Layer 2 of a small transformer language model trained on English Wikipedia (12 layers, counted from 0, width 64).
A neuron's activation on a vector x is SiLU(gate . x) times (in . x), where the dot is the dot product.

Input weights of the MLP neurons that the questions are about. A number n stands for n times 0.0011.
n2 gate: -273 76 -20 -65 -48 -233 -259 28 55 -213 -4 -4 -60 -143 21 -60 -109 -303 -246 -137 -81 38 54 27 -12 12 152 -113 259 -43 63 223 -13 -110 0 18 -369 -45 -121 -48 31 62 -17 22 57 18 -119 -191 153 21 211 -98 65 -173 -292 -84 76 -4 -25 0 -75 -66 -275 -17
n35 gate: 8 66 -65 -40 69 188 -141 0 372 79 -164 -33 201 30 15 119 151 -128 -222 191 -48 -46 77 -130 116 25 147 -78 139 -50 117 -24 144 -105 -226 96 -88 45 -115 -231 -14 -45 -103 -61 28 -74 194 -253 11 -80 147 -128 -56 -104 -53 -59 26 32 -89 -48 8 114 -260 -101
n38 gate: -310 55 35 391 179 98 -54 -177 8 -161 179 -51 -27 136 4 75 46 -153 -133 215 107 75 -143 54 -200 -103 137 71 -109 -49 -75 13 100 54 -8 27 18 -71 -75 -20 -129 125 244 257 15 -86 13 -145 -85 -12 93 -263 -83 107 -207 -118 201 -34 -66 74 -82 -242 90 153
n47 gate: 170 -187 112 12 -352 -80 12 -27 4 -125 -136 -50 72 -63 197 -108 -75 0 125 86 -236 147 -96 45 179 0 114 -108 168 22 -20 -38 109 -36 23 -56 -70 244 66 176 -134 -169 -193 -21 -139 -14 123 11 -75 154 -111 175 31 177 48 -31 -134 -252 229 -213 203 -72 -65 77
n51 gate: 245 162 8 77 83 -52 191 21 74 -116 21 -134 -62 9 281 173 -8 -4 218 -213 8 -100 209 156 -98 -32 39 67 -38 -150 102 5 -31 -93 194 -28 -4 195 13 96 227 88 -175 -15 100 -183 91 38 121 39 193 98 -106 -84 120 -353 97 -190 -149 -46 471 -203 50 -62
n66 gate: 32 11 -157 91 -174 225 -151 -290 -39 86 -315 66 58 -60 -96 -122 68 188 124 197 -18 -35 -42 -39 45 259 -26 -22 106 -28 -170 -12 31 281 -77 240 70 -115 -44 26 -18 -109 16 74 203 20 34 62 182 -83 -8 20 -141 118 21 169 -62 142 -150 62 31 -69 -47 -143
n67 gate: 229 -156 80 -13 186 65 108 126 -27 16 -241 -227 -132 -112 -210 -91 126 111 172 27 -158 -158 24 184 28 -118 -185 -24 -144 235 -25 -141 -29 70 -320 80 72 -135 -115 -121 125 52 -101 -54 -60 -100 36 8 16 -263 -206 -114 32 36 -132 157 -87 -127 119 167 4 -143 51 -136
n74 gate: 52 -102 -73 -155 14 -78 -43 7 -110 -14 98 164 98 129 93 -131 -136 -4 -49 -177 -344 -69 131 30 -7 56 -258 24 -24 -66 -159 153 29 169 -227 -62 -81 31 237 129 -60 30 165 -6 46 -40 -12 92 -110 -4 70 69 104 155 20 -10 -168 -4 -29 -7 -199 -105 149 151
n96 gate: 128 -287 131 -107 -145 8 176 87 39 12 98 -87 -27 -65 -232 183 -127 -4 -4 182 88 254 -49 73 101 38 73 -87 31 214 129 142 25 -79 -230 -9 -14 184 44 59 11 -152 -72 248 -143 7 81 -240 -61 314 76 -18 -148 107 0 -202 178 -132 33 -82 29 -48 -63 -262
n98 gate: -229 -191 12 159 129 148 376 25 212 17 157 98 -174 29 -154 90 40 -77 -121 -140 37 211 -144 -160 -17 -71 -29 -29 24 -241 -56 -80 112 -155 140 -55 -190 99 -115 -260 115 36 22 -49 51 226 238 191 118 -173 31 -46 -33 234 -86 -151 -143 4 60 93 110 22 -178 -13
n115 gate: 122 44 37 63 -24 -114 -40 -93 168 49 61 7 -142 -150 -122 86 -30 187 45 17 -124 -105 160 -77 219 40 -3 79 41 -30 112 -19 -307 -155 34 174 0 -69 127 123 0 188 44 79 62 131 270 -102 18 99 48 282 3 -169 7 58 182 -228 -65 139 25 -147 -88 18
n137 gate: -144 -159 -61 -97 -62 163 -178 -141 -8 48 131 27 116 24 -21 -197 -8 -82 152 -107 -122 180 -118 142 135 155 -156 -79 4 61 21 -256 115 -45 -94 31 79 16 -83 129 72 -73 205 162 67 60 295 -51 49 218 239 -61 174 102 259 -55 24 173 -221 -178 85 -271 -132 123
n148 gate: -92 63 -83 339 147 287 -171 -187 -436 61 -176 34 84 -186 89 -47 66 -249 -130 290 150 122 0 133 -104 70 -187 -145 97 -111 81 -28 -27 138 -68 10 -23 77 -38 -25 53 -252 -41 -98 36 12 204 17 -132 -110 18 -322 34 9 211 -64 -72 -265 27 38 49 75 -152 -54
n157 gate: 128 20 150 60 -4 78 -334 -8 193 137 -129 -157 -160 12 -306 71 15 -170 4 -69 -278 -49 -66 -81 136 99 210 95 137 -15 17 129 -141 33 -194 223 -40 -155 143 141 -84 -147 160 -120 -263 -22 135 129 -20 -16 97 198 -20 -174 -72 -28 47 161 17 16 -181 178 -133 -21
n158 gate: -91 175 -131 58 11 76 -49 104 -79 164 348 -187 110 156 -116 216 93 24 -121 -105 -50 110 -243 -176 -23 93 -43 135 175 63 -222 -29 -271 141 85 -251 -59 -147 62 -114 -115 55 -49 208 -55 3 -153 141 75 36 -271 77 -70 4 -62 -31 -12 227 52 -38 88 25 27 -36
n174 gate: 109 96 -122 113 -12 71 115 -259 -221 -58 8 205 -104 -235 161 -118 31 -182 70 -32 4 135 -13 -55 -66 117 25 -12 0 226 115 167 285 76 20 87 132 -212 -203 177 -98 44 220 82 35 0 433 149 -63 279 -143 -13 163 -122 -50 -24 -24 -217 -13 12 88 53 -112 -98
n176 gate: -58 -66 81 -151 82 -197 0 -7 -88 -95 -40 -136 -171 102 -42 121 -23 38 31 -114 151 3 31 62 -51 -90 119 -43 -3 -132 -246 51 -28 -70 147 -166 -24 145 17 176 -226 -168 93 218 -133 -9 19 -152 100 -168 39 -7 44 -23 3 -87 103 97 -314 -112 -21 -37 -89 112
n183 gate: -92 89 -163 60 22 35 -157 168 7 8 -246 174 136 -38 -55 -93 -4 187 190 178 -37 207 27 164 -95 72 -103 194 55 68 -43 16 -153 -137 -75 -118 -163 274 157 59 18 106 199 99 39 156 161 52 -31 -207 60 70 -105 -41 61 -116 287 60 -70 -33 31 -172 -63 -148
n186 gate: -47 0 95 0 107 -75 15 87 123 85 -231 61 -100 125 57 -119 -95 -68 -59 4 196 7 -374 -218 121 -143 -144 -101 18 -101 -46 -114 -99 -140 -72 -224 -95 -102 -43 -86 -202 -170 112 27 79 -7 193 179 -45 -219 170 96 -33 -22 -72 -29 -40 -275 -75 125 -90 8 -79 0
n197 gate: 13 38 -87 8 -119 -12 -168 -151 -125 -336 -84 -143 -134 213 -105 -97 -56 166 16 -91 -254 148 60 11 -142 75 -241 -276 227 -86 -118 0 -49 216 -156 -201 21 -125 105 -127 259 77 66 -75 52 -53 -119 12 -52 -264 154 -26 -74 -58 -4 -112 -70 92 -114 -46 -68 115 54 -8
n198 gate: 269 34 -37 205 -100 149 282 21 -145 52 292 173 46 30 -58 -136 -136 -195 56 50 -89 -194 162 -144 116 65 -151 -21 105 -12 40 -111 227 324 85 57 -23 128 -229 -160 20 153 113 -12 -76 161 97 76 -87 61 -322 -160 -9 178 -8 -51 131 109 310 -46 62 -274 -88 -89
n202 gate: -86 0 41 -90 128 -59 48 -11 361 -19 -45 99 -8 213 251 248 -22 211 -16 82 4 -18 -20 -19 0 -33 147 -65 -143 -85 48 253 -64 -136 34 -94 21 100 145 155 -92 -213 118 52 -51 304 -148 8 106 59 -24 -64 173 -8 116 -122 99 -180 -64 83 194 -96 -87 263
n204 gate: -108 19 60 108 -11 -167 126 -69 -128 -235 208 -96 -30 -20 -169 92 26 241 184 -225 39 -154 -12 52 -113 -85 59 35 118 56 218 -21 24 -16 -123 108 -189 12 266 88 -178 -88 -12 -215 -252 -59 -197 23 190 -12 -62 98 139 23 235 -31 -115 132 100 -19 0 -164 -171 28
n219 gate: -129 323 -266 -217 -217 -392 -172 -29 94 122 189 243 -33 -15 210 -5 -130 -105 -44 19 77 -101 104 -131 146 -32 -93 -130 47 -231 -151 125 -45 -75 -115 -32 65 101 -197 -81 -208 68 153 40 159 248 -98 285 109 266 72 -479 -111 207 37 -191 -19 36 -45 -123 65 -84 142 -216
n224 gate: 25 42 50 151 -120 169 79 -200 -214 228 64 -102 -78 -43 -268 5 340 44 304 -64 -141 -103 -102 23 109 0 243 -224 -240 23 -133 269 -216 73 108 121 289 -150 -23 -107 81 26 0 9 -13 -207 -85 -97 255 82 65 0 85 -281 -27 187 70 -135 -176 -171 -10 456 -115 -20
n250 gate: -290 65 -47 -218 -152 27 -56 75 -108 269 -191 79 30 9 124 -84 231 -74 -58 60 75 -46 160 -133 170 -106 31 269 87 -102 -74 -129 -120 -69 102 -203 208 106 44 -157 191 -34 292 -162 -17 -16 75 0 -141 227 28 -88 -355 -150 -88 132 -92 57 198 366 -174 140 -153 111
n2 in: -105 -58 -57 176 69 12 12 62 163 143 58 128 -173 12 -98 94 76 20 -349 -19 35 -52 73 137 -4 154 139 101 58 15 -12 38 12 135 70 61 -124 -16 -269 -97 -237 166 125 89 30 -208 84 15 -76 132 -254 312 -192 -70 -123 4 218 184 -8 4 20 -260 243 0
n35 in: -121 11 30 -67 34 80 -102 -8 264 130 -266 -192 267 -110 101 259 86 121 -134 173 -124 -74 -92 -117 165 220 87 35 -50 -7 20 34 -53 -4 143 9 4 -218 31 -119 -130 0 -223 7 -55 -130 246 -126 -155 20 -120 -193 113 58 -291 -108 54 -83 -44 -69 24 127 111 32
n38 in: -177 -42 171 218 215 250 16 -73 -108 -171 106 -76 -132 156 16 12 30 -160 74 45 169 66 -103 -19 -330 11 58 318 -27 -41 32 -62 201 36 -142 -142 -31 35 -142 53 -137 42 139 35 -29 -194 192 -137 -126 51 -12 55 -77 169 -15 11 157 0 -4 140 -143 -285 -45 116
n47 in: 128 -128 66 -15 -184 4 61 -20 -136 28 148 88 64 -24 -53 106 -116 182 28 0 -226 36 162 -60 17 -30 -59 -10 -67 72 50 37 93 132 27 11 -115 86 79 20 -122 -291 -218 -138 -204 -139 -105 -111 -70 109 -51 110 -175 -99 -85 -10 -24 -40 206 -229 180 22 -145 -143
n51 in: 69 7 204 -61 170 74 -190 195 33 -206 107 90 4 11 165 135 -62 -31 225 -165 0 65 66 161 -4 29 115 94 -97 40 276 -78 103 -374 162 -21 7 79 -68 123 94 86 -88 -114 196 -31 21 -74 -4 8 -20 117 -91 -30 -18 -187 259 -105 -51 45 152 99 -100 -260
n66 in: -16 -134 51 65 45 51 -103 -290 213 154 -104 -8 11 176 -268 19 128 177 -223 103 239 90 -156 -199 84 65 65 -110 -11 124 83 4 20 91 -147 42 -106 -8 15 -165 -157 -132 -177 170 90 48 155 -277 66 -175 113 -38 -122 174 -50 57 -8 178 -12 93 4 -41 -63 79
n67 in: -13 37 67 37 52 -103 221 165 -30 -19 -95 -109 -83 -95 -163 -3 167 10 203 -18 -94 -57 -52 33 -155 -9 -102 66 -117 202 -108 -115 36 180 -213 -11 -62 -132 -78 -105 111 41 -150 -52 65 -48 -107 -15 -23 -58 -127 -239 53 -63 -48 218 -100 23 65 83 126 -34 34 -78
n74 in: 57 -39 61 89 33 -165 241 -103 -39 94 69 96 -26 -61 232 66 90 267 71 -71 -133 48 -148 32 74 38 -24 -83 -181 61 28 -65 -115 -104 -23 22 -21 50 -110 102 115 149 -35 6 -9 30 -143 -161 55 -143 43 -251 -37 -70 -57 -3 96 -196 -156 -187 34 -323 118 -21
n96 in: -41 -15 -77 -85 -130 0 -48 135 77 111 -167 -109 167 -234 39 60 -80 -87 35 37 117 119 109 7 -126 84 31 -113 11 200 -250 -29 -95 -111 -91 157 154 -8 -204 82 -29 -140 -113 86 -18 126 266 -138 -342 -116 -121 -201 -163 42 -36 154 203 -53 110 -160 -59 -194 97 130
n98 in: 46 92 57 -38 84 -8 4 -109 -42 28 161 135 -8 20 -106 8 68 -280 -32 -193 203 15 -52 -182 -236 -86 107 39 4 -202 -217 80 -37 252 58 -44 -95 -74 -168 -77 -7 -98 282 196 103 151 137 89 184 -28 96 186 4 296 141 -124 -4 308 -41 46 -153 -26 -123 20
n115 in: 90 116 0 -29 -162 -163 39 -104 56 -106 -36 -60 -43 119 182 -47 -16 214 133 62 -88 77 104 -69 187 -100 41 -171 60 10 81 -208 183 56 -141 -45 177 -30 -34 83 159 -4 54 166 -54 149 226 -193 10 79 93 190 -44 -222 -45 -23 -13 94 35 133 150 70 -73 91
n137 in: -36 -96 -83 -145 -55 -35 150 -168 102 -4 7 238 81 -80 125 22 47 -105 -30 58 -165 264 -236 -11 49 101 -11 -86 -18 47 75 -134 114 39 -79 59 132 90 -56 56 -317 102 -20 250 74 -30 238 52 115 23 -52 12 83 116 271 15 78 80 0 -22 -43 -213 -262 238
n148 in: -184 -218 -147 -105 -80 -97 -47 244 -99 -95 76 -251 -32 83 17 -4 -95 -102 -58 -111 49 210 258 -127 -248 43 66 45 174 8 17 182 128 -51 -20 46 -363 160 233 -36 236 -76 61 41 147 107 -214 -28 214 -46 118 100 -144 -25 82 65 -208 241 -13 28 -76 -36 -20 -68
n157 in: 12 -54 166 -109 -100 -8 -252 33 180 26 -82 -159 -154 221 -155 87 -67 -80 -4 60 -4 83 -113 226 125 -80 -18 257 75 126 -30 67 23 99 -29 65 0 -138 40 183 -21 -155 54 -156 -107 -39 268 -47 -172 19 15 -4 15 -131 -180 -235 206 39 159 -75 -124 107 -154 -30
n158 in: 24 -66 -73 165 107 336 -4 -101 -22 -213 99 89 -7 -30 -132 26 -148 74 19 -142 -71 -46 131 -102 -182 -79 0 67 48 -50 -75 -187 180 82 7 -71 -17 -4 142 144 29 -213 16 -250 212 -105 -259 81 -112 -38 -36 -79 71 120 -39 142 45 -104 -308 -22 104 -172 -262 -4
n174 in: 50 232 -149 174 30 36 4 -57 -120 -133 -30 191 45 -23 72 -123 115 -124 -246 34 127 -128 -95 11 167 -30 63 -50 -76 152 125 -154 182 36 104 -56 164 31 -208 11 4 -29 61 -21 91 -111 490 30 8 158 -205 175 85 35 48 -61 295 -33 24 4 -64 265 -156 28
n176 in: -125 206 -150 -55 -88 -273 -162 92 153 -153 -34 71 196 -149 0 99 -66 82 45 -186 48 -16 -159 -120 -111 36 66 10 -27 16 133 -93 -22 -143 216 27 -78 83 93 92 -63 -41 -80 13 -101 -65 -101 -193 201 63 -128 -19 -38 -206 -16 65 92 11 -61 -182 234 -60 -20 50
n183 in: -203 79 -257 39 -75 -116 -164 213 -88 107 -82 40 -36 -48 -163 47 -81 91 155 109 -44 180 116 -25 -4 59 85 112 65 108 -145 -4 -236 -84 -40 20 -125 193 185 -111 66 187 112 7 21 236 149 155 -15 -104 70 109 -131 -105 17 -76 203 187 83 -75 188 28 93 102
n186 in: -148 237 31 -194 81 106 -21 4 -31 108 -97 -168 -19 -32 -41 -130 -122 4 -64 348 12 -116 73 15 -32 -303 -172 -205 -16 34 4 13 50 156 55 -146 -4 -79 -110 101 38 -17 59 -224 -242 -4 13 136 -97 -73 -168 127 -249 110 -199 8 -106 -101 213 -82 114 -215 -70 -226
n197 in: -155 -189 68 -68 13 -35 -56 -40 -13 -323 46 40 -129 126 -73 -67 -23 199 51 23 -57 -13 -73 -98 -20 103 -232 -87 13 -48 35 -87 63 67 -204 -173 -109 -47 -80 17 -16 -330 -18 -49 -35 21 -15 86 3 -141 100 -26 -192 114 80 -104 -120 -294 -108 135 125 -44 79 -42
n198 in: -37 -23 -193 193 150 63 52 -87 -97 101 -161 114 -64 -4 -143 -156 63 -40 8 4 -111 25 8 -238 8 84 229 31 -147 -44 -140 -124 168 251 0 -107 260 -218 -8 -8 136 21 256 10 -141 -159 -113 272 90 43 134 -93 31 84 33 -15 148 4 183 90 -221 196 79 -4
n202 in: -124 90 -10 -30 161 -36 -140 135 231 -35 -62 125 69 32 102 192 -128 127 -128 -58 189 -86 7 -14 -138 -17 39 185 -128 -81 37 136 18 -95 115 -12 54 45 45 45 -27 -229 -22 125 50 189 -75 -93 147 29 -123 -201 -46 -80 143 222 219 -41 -54 41 -14 -198 -72 262
n204 in: -44 140 -193 -116 -3 -150 -149 97 -92 -27 275 -27 -10 -3 98 -74 -59 32 14 -328 105 -125 -3 -39 -184 -49 72 118 167 149 -21 -91 -4 -183 -10 152 43 -41 108 -47 -218 66 101 -127 -35 -73 -100 -110 10 28 -108 45 51 88 74 -47 -3 -54 49 -100 -94 -33 -186 233
n219 in: 246 109 -104 -24 -221 -259 132 33 104 -11 159 -194 -51 -26 88 122 -275 -73 -75 4 67 42 202 129 75 35 -67 -77 36 28 -85 224 -62 -8 -221 12 23 -44 33 73 -153 210 -47 -115 185 87 -38 15 -80 352 -16 -110 -107 -33 102 -15 103 91 -65 36 -111 -69 186 -139
n224 in: -18 163 -45 208 178 179 -84 -8 -152 -51 -17 193 -104 107 40 -42 241 110 189 -86 -288 -48 -22 131 -103 4 9 -25 -167 -4 -288 50 -102 -44 -42 -19 -180 -51 -283 -79 -146 162 -40 39 40 -359 48 -109 91 195 77 140 -55 -114 -125 97 -122 -36 110 -200 -100 388 -21 -194
n250 in: -90 -36 -216 39 -290 -151 -8 -127 85 22 -215 14 -72 152 99 -4 67 285 181 0 -26 -118 -34 120 -59 -210 -111 -87 -36 95 -38 32 57 61 -138 53 33 -172 58 -51 -81 28 144 70 135 49 33 97 169 -232 -39 299 176 -131 38 -54 65 98 -285 -93 8 100 25 -38

Each question shows a token from some text and the vector x that enters the MLP there. A number n stands for n times 0.0047.

"ially": -30 170 -23 -99 -241 58 12 7 102 84 -135 8 -132 86 -58 -35 24 163 -28 24 141 183 -47 -21 13 79 4 104 47 -82 21 -177 107 216 -102 30 35 31 7 35 225 99 77 64 -141 148 -70 -105 -177 -149 2 92 -102 64 -13 -70 61 -23 -34 -141 84 56 -72 86
The neuron with the highest activation: n183

"cle": -2 23 56 13 76 -98 54 -22 1 166 -160 -54 -167 99 -105 124 19 -16 -105 20 82 74 -207 56 -159 74 -182 55 43 79 50 -48 27 216 -55 133 1 -58 27 -98 117 165 86 93 -19 0 -149 -273 -37 -95 -8 80 7 57 -83 31 54 -82 -6 34 54 141 76 107
Which two neurons fire most, strongest first? n67, n38

" sy": -41 127 55 -69 17 -21 74 -79 102 109 -48 18 -34 -37 -36 221 -14 -29 -106 -9 125 82 -89 -12 155 60 -13 -143 17 -10 -85 -268 -114 -71 -33 -8 -70 -42 102 69 92 266 82 -2 144 102 -305 -112 -79 -5 174 21 -3 -10 -96 -101 18 -72 221 33 -16 63 -59 -21
The neuron with the highest activation: n174

"ant": -44 17 6 53 -186 73 -26 140 37 129 -104 31 -149 234 -96 -134 83 92 46 119 34 132 -185 16 -155 15 -88 -61 76 178 -41 -133 140 205 156 112 -5 -75 37 -7 -14 40 130 42 -45 -20 43 -183 -12 -25 163 71 100 3 11 -34 -48 87 -71 -44 145 33 -58 90
The three highest activations, in order: n66, n137, n219

"ase": -74 25 4 -110 -31 -15 111 -20 -38 50 -88 127 -73 175 -18 31 95 22 -77 14 44 59 -219 -21 -263 -1 -70 72 43 104 115 -170 129 318 25 8 22 39 -110 0 308 -88 36 98 14 -137 -158 -108 -70 -98 46 59 59 75 22 15 -28 -176 -70 -28 74 52 96 106
The three highest activations, in order: n197, n219, n38

"th": -93 79 -23 58 -44 -160 24 -31 95 170 -4 7 -150 40 -152 83 96 47 -46 77 153 17 -49 198 -107 -165 -132 -102 -46 70 -159 -79 50 56 197 129 67 26 15 -96 137 85 142 7 143 -37 -85 -103 -104 8 -23 14 70 -16 -15 -90 61 13 111 -215 125 110 -15 -38
Which neuron fires most, and how strongly? n224, at about 0.32

"ady": -65 157 15 -112 -188 -98 10 36 172 102 -171 -3 -160 155 -120 -13 -43 94 -25 1 140 33 -147 90 71 -41 -68 68 10 91 -131 -80 -9 -2 -81 102 56 -73 11 -5 82 40 158 -49 -23 63 39 -172 -190 -4 120 46 -28 102 23 -72 -24 -160 -41 87 57 42 41 176
Which neuron fires most, and how strongly? n250, at about 0.58

" un": 5 23 0 -36 -32 1 -5 -142 26 28 -74 23 -60 75 -30 137 -74 -13 -223 174 20 -144 -152 126 59 238 -78 13 -78 -29 31 -338 33 50 76 -14 -153 -133 13 73 242 192 109 -61 -10 -99 -193 1 -28 -55 -30 55 -108 25 61 -176 25 -100 -179 38 132 24 -55 38
The neuron with the highest activation: n197

" beh": 24 171 -126 -109 3 -160 -36 -9 92 46 114 67 97 -78 -40 125 18 90 -342 8 100 -55 -106 65 -91 19 -24 47 72 -69 33 -106 73 4 3 90 -40 60 -4 -2 92 140 -35 -78 -10 8 -336 -157 -35 -183 0 88 -33 -92 153 22 -23 31 -172 -118 -9 86 -147 -67
The neuron with the highest activation: n204

" ob": -77 81 71 -102 31 43 -29 -76 -41 68 -75 106 -85 84 -5 133 -77 -59 -267 -11 -108 -125 -192 135 148 80 52 -32 -12 22 -36 -270 11 -302 -64 148 -28 -4 12 173 45 171 23 -55 -79 41 -285 -148 -159 18 118 69 43 -22 -53 -86 -27 -62 -42 -56 21 -21 39 -46
Which two neurons fire most, strongest first? n98, n148

"ul": -67 75 138 18 66 -55 34 100 24 92 82 127 -72 91 -63 46 39 202 18 3 -64 -97 -113 220 24 223 -163 138 -83 61 -3 -23 43 -27 14 63 -73 -104 -67 123 207 4 90 76 83 3 -48 -102 -85 244 18 -10 17 46 104 -2 -40 -37 46 -238 58 -99 101 -3
The neuron with the highest activation: n74

"t": -61 97 -42 27 -103 -98 14 -65 7 43 48 -48 30 247 -11 48 106 119 -25 107 103 104 -157 105 -174 75 -93 -124 -102 90 -135 -113 34 30 113 114 31 -68 -24 210 50 -32 157 150 41 4 -101 -202 -120 -59 -74 -66 104 38 -112 33 -102 44 71 -177 104 -36 52 114
The neuron with the highest activation: n176

" Elect": 70 79 14 -34 -101 -59 39 170 98 -25 -44 -29 -164 -58 2 286 -70 -28 -177 34 27 -141 -21 -14 66 181 23 -174 -99 51 -15 -282 118 -13 134 -7 26 -121 -33 -13 247 37 -4 -57 125 -98 -233 -33 -65 -17 95 53 226 -27 -26 -38 36 -36 77 -3 50 27 -122 34
Which neuron fires most, and how strongly? n51, at about 0.26

" N": 7 -62 94 57 -120 -192 47 19 33 41 20 29 -45 -72 -124 56 -27 22 26 56 46 -175 -28 -49 -110 78 -103 -22 16 -54 -251 -161 116 -121 107 37 164 9 -48 288 -127 59 51 42 19 -59 -234 129 -5 -10 -89 75 -38 -12 -30 -110 -74 -56 10 -198 -40 56 -73 217
Which two neurons fire most, strongest first? n176, n204

"-": 148 87 -115 -25 -67 -201 101 15 11 79 -11 -33 -23 34 36 22 -247 -15 -75 287 30 27 -11 117 -53 168 -19 92 -30 -53 -12 -215 28 200 109 135 13 -2 -122 142 154 -19 9 25 46 -15 -97 -51 81 -22 106 -5 -48 173 69 -21 -18 14 -27 -79 31 177 -271 14
Which neuron fires most, and how strongly? n198, at about 0.16

"ug": 32 -49 -25 -131 -137 21 8 29 -31 -41 -20 -4 131 21 22 -92 10 69 -340 -31 -36 -233 -48 116 97 7 -126 85 -3 125 -9 -166 161 -188 -36 70 219 -99 84 83 90 108 -108 84 20 -42 -112 -218 -158 169 -46 48 177 -67 -37 9 -13 -56 77 -15 134 55 -32 85
Which two neurons fire most, strongest first? n98, n183

" of": 117 99 -52 -40 -78 -27 -40 100 47 227 9 19 -82 -37 42 103 -172 27 -49 83 39 88 -128 56 -108 123 -39 73 86 -29 -66 -92 108 190 -23 102 112 165 36 55 197 95 23 153 7 -48 -20 -144 -133 -110 89 66 16 179 -41 -60 24 24 -97 -189 -66 60 -190 64
The three highest activations, in order: n96, n137, n183

"vent": -24 30 -98 -86 -9 -35 40 134 -10 37 174 96 -83 189 -127 143 -114 24 -139 18 66 -161 -269 -121 25 138 -53 -39 21 32 -39 -83 -3 10 78 -64 -9 -118 -53 117 175 -12 59 63 -82 -158 -234 -146 -88 -83 -22 23 213 -123 13 -32 -99 -38 9 -74 81 33 -24 -21
Which two neurons fire most, strongest first? n158, n183

"197": -80 166 -79 -111 51 -18 34 45 202 93 -4 99 -83 -15 -56 -85 111 -2 4 165 -50 -102 166 93 -195 74 -105 225 -15 -83 -107 -56 115 -15 99 229 -146 14 -50 24 -80 90 -148 -21 79 40 -28 -171 28 -128 73 115 100 30 35 -88 15 -89 65 5 10 140 -57 3
Which two neurons fire most, strongest first? n35, n183

" |": 19 -14 -99 -74 -136 -81 -57 57 -13 253 -28 -35 -66 -53 16 -15 -80 44 -59 122 12 186 -160 101 -59 34 -39 76 -17 -52 25 -211 58 426 30 72 51 102 -110 50 -8 154 111 -17 76 -117 -153 -53 -43 -15 76 93 45 40 42 10 -19 -31 -41 -84 -44 100 -103 98
The neuron with the highest activation: n137

" for": 58 108 -17 -40 38 -45 -73 178 15 208 -53 -46 -113 103 -33 112 -157 36 0 83 78 72 -224 112 16 90 -4 102 75 -29 87 -90 178 160 76 7 10 92 -30 196 49 146 -68 76 -25 -74 -140 -35 -44 -98 9 92 80 113 -137 -155 44 -82 -69 -169 -14 10 -142 51
Which two neurons fire most, strongest first? n51, n176

" Pr": -88 28 -35 -247 35 -223 62 85 -88 -38 49 5 -152 5 -31 169 95 9 31 160 -31 -69 -79 55 -93 6 -2 18 3 94 23 -382 13 -35 212 62 -135 45 36 157 12 120 209 -11 -30 -103 -153 80 -180 18 12 128 8 -47 -27 2 -104 0 -3 -6 -35 38 -64 73
The three highest activations, in order: n204, n66, n176

"iding": -28 87 11 -149 -163 -3 -3 109 124 41 -187 -32 -19 69 -131 -6 -54 -20 -166 -21 108 79 -125 153 -105 131 -97 6 158 95 -63 -34 59 267 7 168 108 -1 -98 131 165 75 37 166 -53 -71 -70 -141 -205 -59 54 124 104 -26 -23 -19 -64 -61 -81 131 -52 57 -29 55
Which neuron fires most, and how strongly? n157, at about 0.32

"e": -75 -3 -69 -36 93 -131 48 -29 232 30 10 65 -55 -138 -128 93 -28 104 -36 84 59 -40 -115 119 -33 140 53 16 -52 229 66 -16 60 60 -43 133 156 14 -102 84 91 37 204 92 81 125 -139 -151 -150 125 99 -53 -24 -4 58 -31 -65 2 -95 -76 78 136 83 93
The neuron with the highest activation: n96

" he": 4 14 54 -59 -56 82 2 -63 156 -48 19 -59 -68 -48 -24 148 -45 85 -119 125 85 89 -39 4 -19 20 -151 89 -92 3 -194 -242 47 151 -135 53 -57 -57 161 67 80 234 54 -10 67 -61 -305 -119 -3 -126 -50 165 -42 -33 -13 6 25 -79 30 12 -49 147 -161 -23
The neuron with the highest activation: n158

",": 11 -35 -126 -319 -77 48 91 -34 -16 157 -3 3 -63 6 18 34 -155 51 86 191 34 24 -82 22 -186 25 -126 77 -58 -107 -43 -105 53 257 11 138 81 74 -14 -37 46 133 61 92 45 -43 -71 -72 -113 -89 74 103 -40 33 -140 -11 80 -98 -109 -55 -21 131 -102 143
Which two neurons fire most, strongest first? n250, n51

" who": 176 25 -65 -89 -68 140 -58 1 153 36 -57 -57 -92 97 19 -36 -28 86 -106 131 166 84 -7 17 -17 -9 -62 206 -41 -17 -51 -208 146 144 -120 158 19 -88 99 -21 89 126 88 -34 74 62 -267 -163 -56 -177 28 116 19 92 72 -116 -16 -64 -145 -34 -43 35 -130 -40
Which two neurons fire most, strongest first? n66, n224

"ote": 62 45 -101 -116 27 -12 83 -33 27 64 -127 53 -182 67 -37 84 -26 129 -1 21 59 119 -168 42 -23 -60 35 -27 122 57 -19 -186 42 162 -14 83 288 67 -12 47 261 -4 156 76 35 -19 -169 -224 -92 62 7 120 -44 39 30 84 -57 -176 -102 59 126 128 4 30
The neuron with the highest activation: n250

" I": 56 44 122 -14 -112 -10 65 39 121 132 7 40 -28 -39 -73 117 -1 -11 94 10 123 -75 -14 95 84 73 -2 109 -62 102 -106 -269 240 59 75 139 -23 -130 -61 99 74 104 111 -65 58 57 -281 27 -87 -24 35 52 -81 100 -109 0 39 -107 91 18 -121 100 68 148
The neuron with the highest activation: n198

" the": 127 9 -131 -127 -71 -81 13 123 23 48 -98 -14 -217 -44 36 96 -99 14 -159 39 209 0 -75 -7 28 -24 -165 100 -18 -8 -28 -171 153 316 -31 126 -13 86 49 96 138 84 -5 79 34 -5 -29 -64 -28 -11 172 12 28 111 6 -60 -25 -4 -72 -75 -84 133 -201 -2
Which two neurons fire most, strongest first? n224, n66

" had": 131 108 64 -15 -18 32 -94 -22 149 114 -98 -89 -146 -56 119 128 -82 161 -156 77 118 50 -17 122 45 -28 -18 210 32 -26 -116 -127 186 185 133 40 -44 -9 -50 78 10 119 119 57 -53 64 -158 -136 4 -102 39 169 -66 50 0 -60 15 -101 -103 -38 149 -11 -72 53
Which neuron fires most, and how strongly? n202, at about 0.23

"P": 71 46 -28 -126 -52 -171 79 -98 134 98 -14 -2 0 82 -63 186 -64 42 -50 -128 -16 -75 74 162 -20 -55 -93 102 1 82 -147 -327 201 -12 183 84 -50 -113 -151 39 78 13 109 -35 -31 -231 -151 9 -113 18 101 34 12 102 -49 -85 -101 142 70 -17 -64 29 -35 104
The neuron with the highest activation: n183

"tain": -133 133 38 80 -27 83 -42 159 -103 75 -187 -56 -48 72 -85 99 -118 68 -75 -98 14 -11 -28 -12 -30 -96 -93 207 73 -18 -27 -105 -25 180 60 -13 170 -151 58 171 222 24 117 22 14 -56 -166 -186 -219 30 -37 102 -67 77 1 -90 -56 -114 17 -24 46 174 -147 -72
The three highest activations, in order: n158, n137, n157

"at": 14 172 -26 38 -28 -167 165 106 -6 65 63 115 -1 30 38 121 70 17 -100 109 5 142 -229 19 -159 111 -88 -142 -79 58 -131 -51 94 107 23 88 -139 41 -9 -39 181 -49 192 91 45 -82 37 -120 -78 -96 -124 -65 207 9 -68 -68 -21 -36 65 25 88 -15 -41 131
The neuron with the highest activation: n98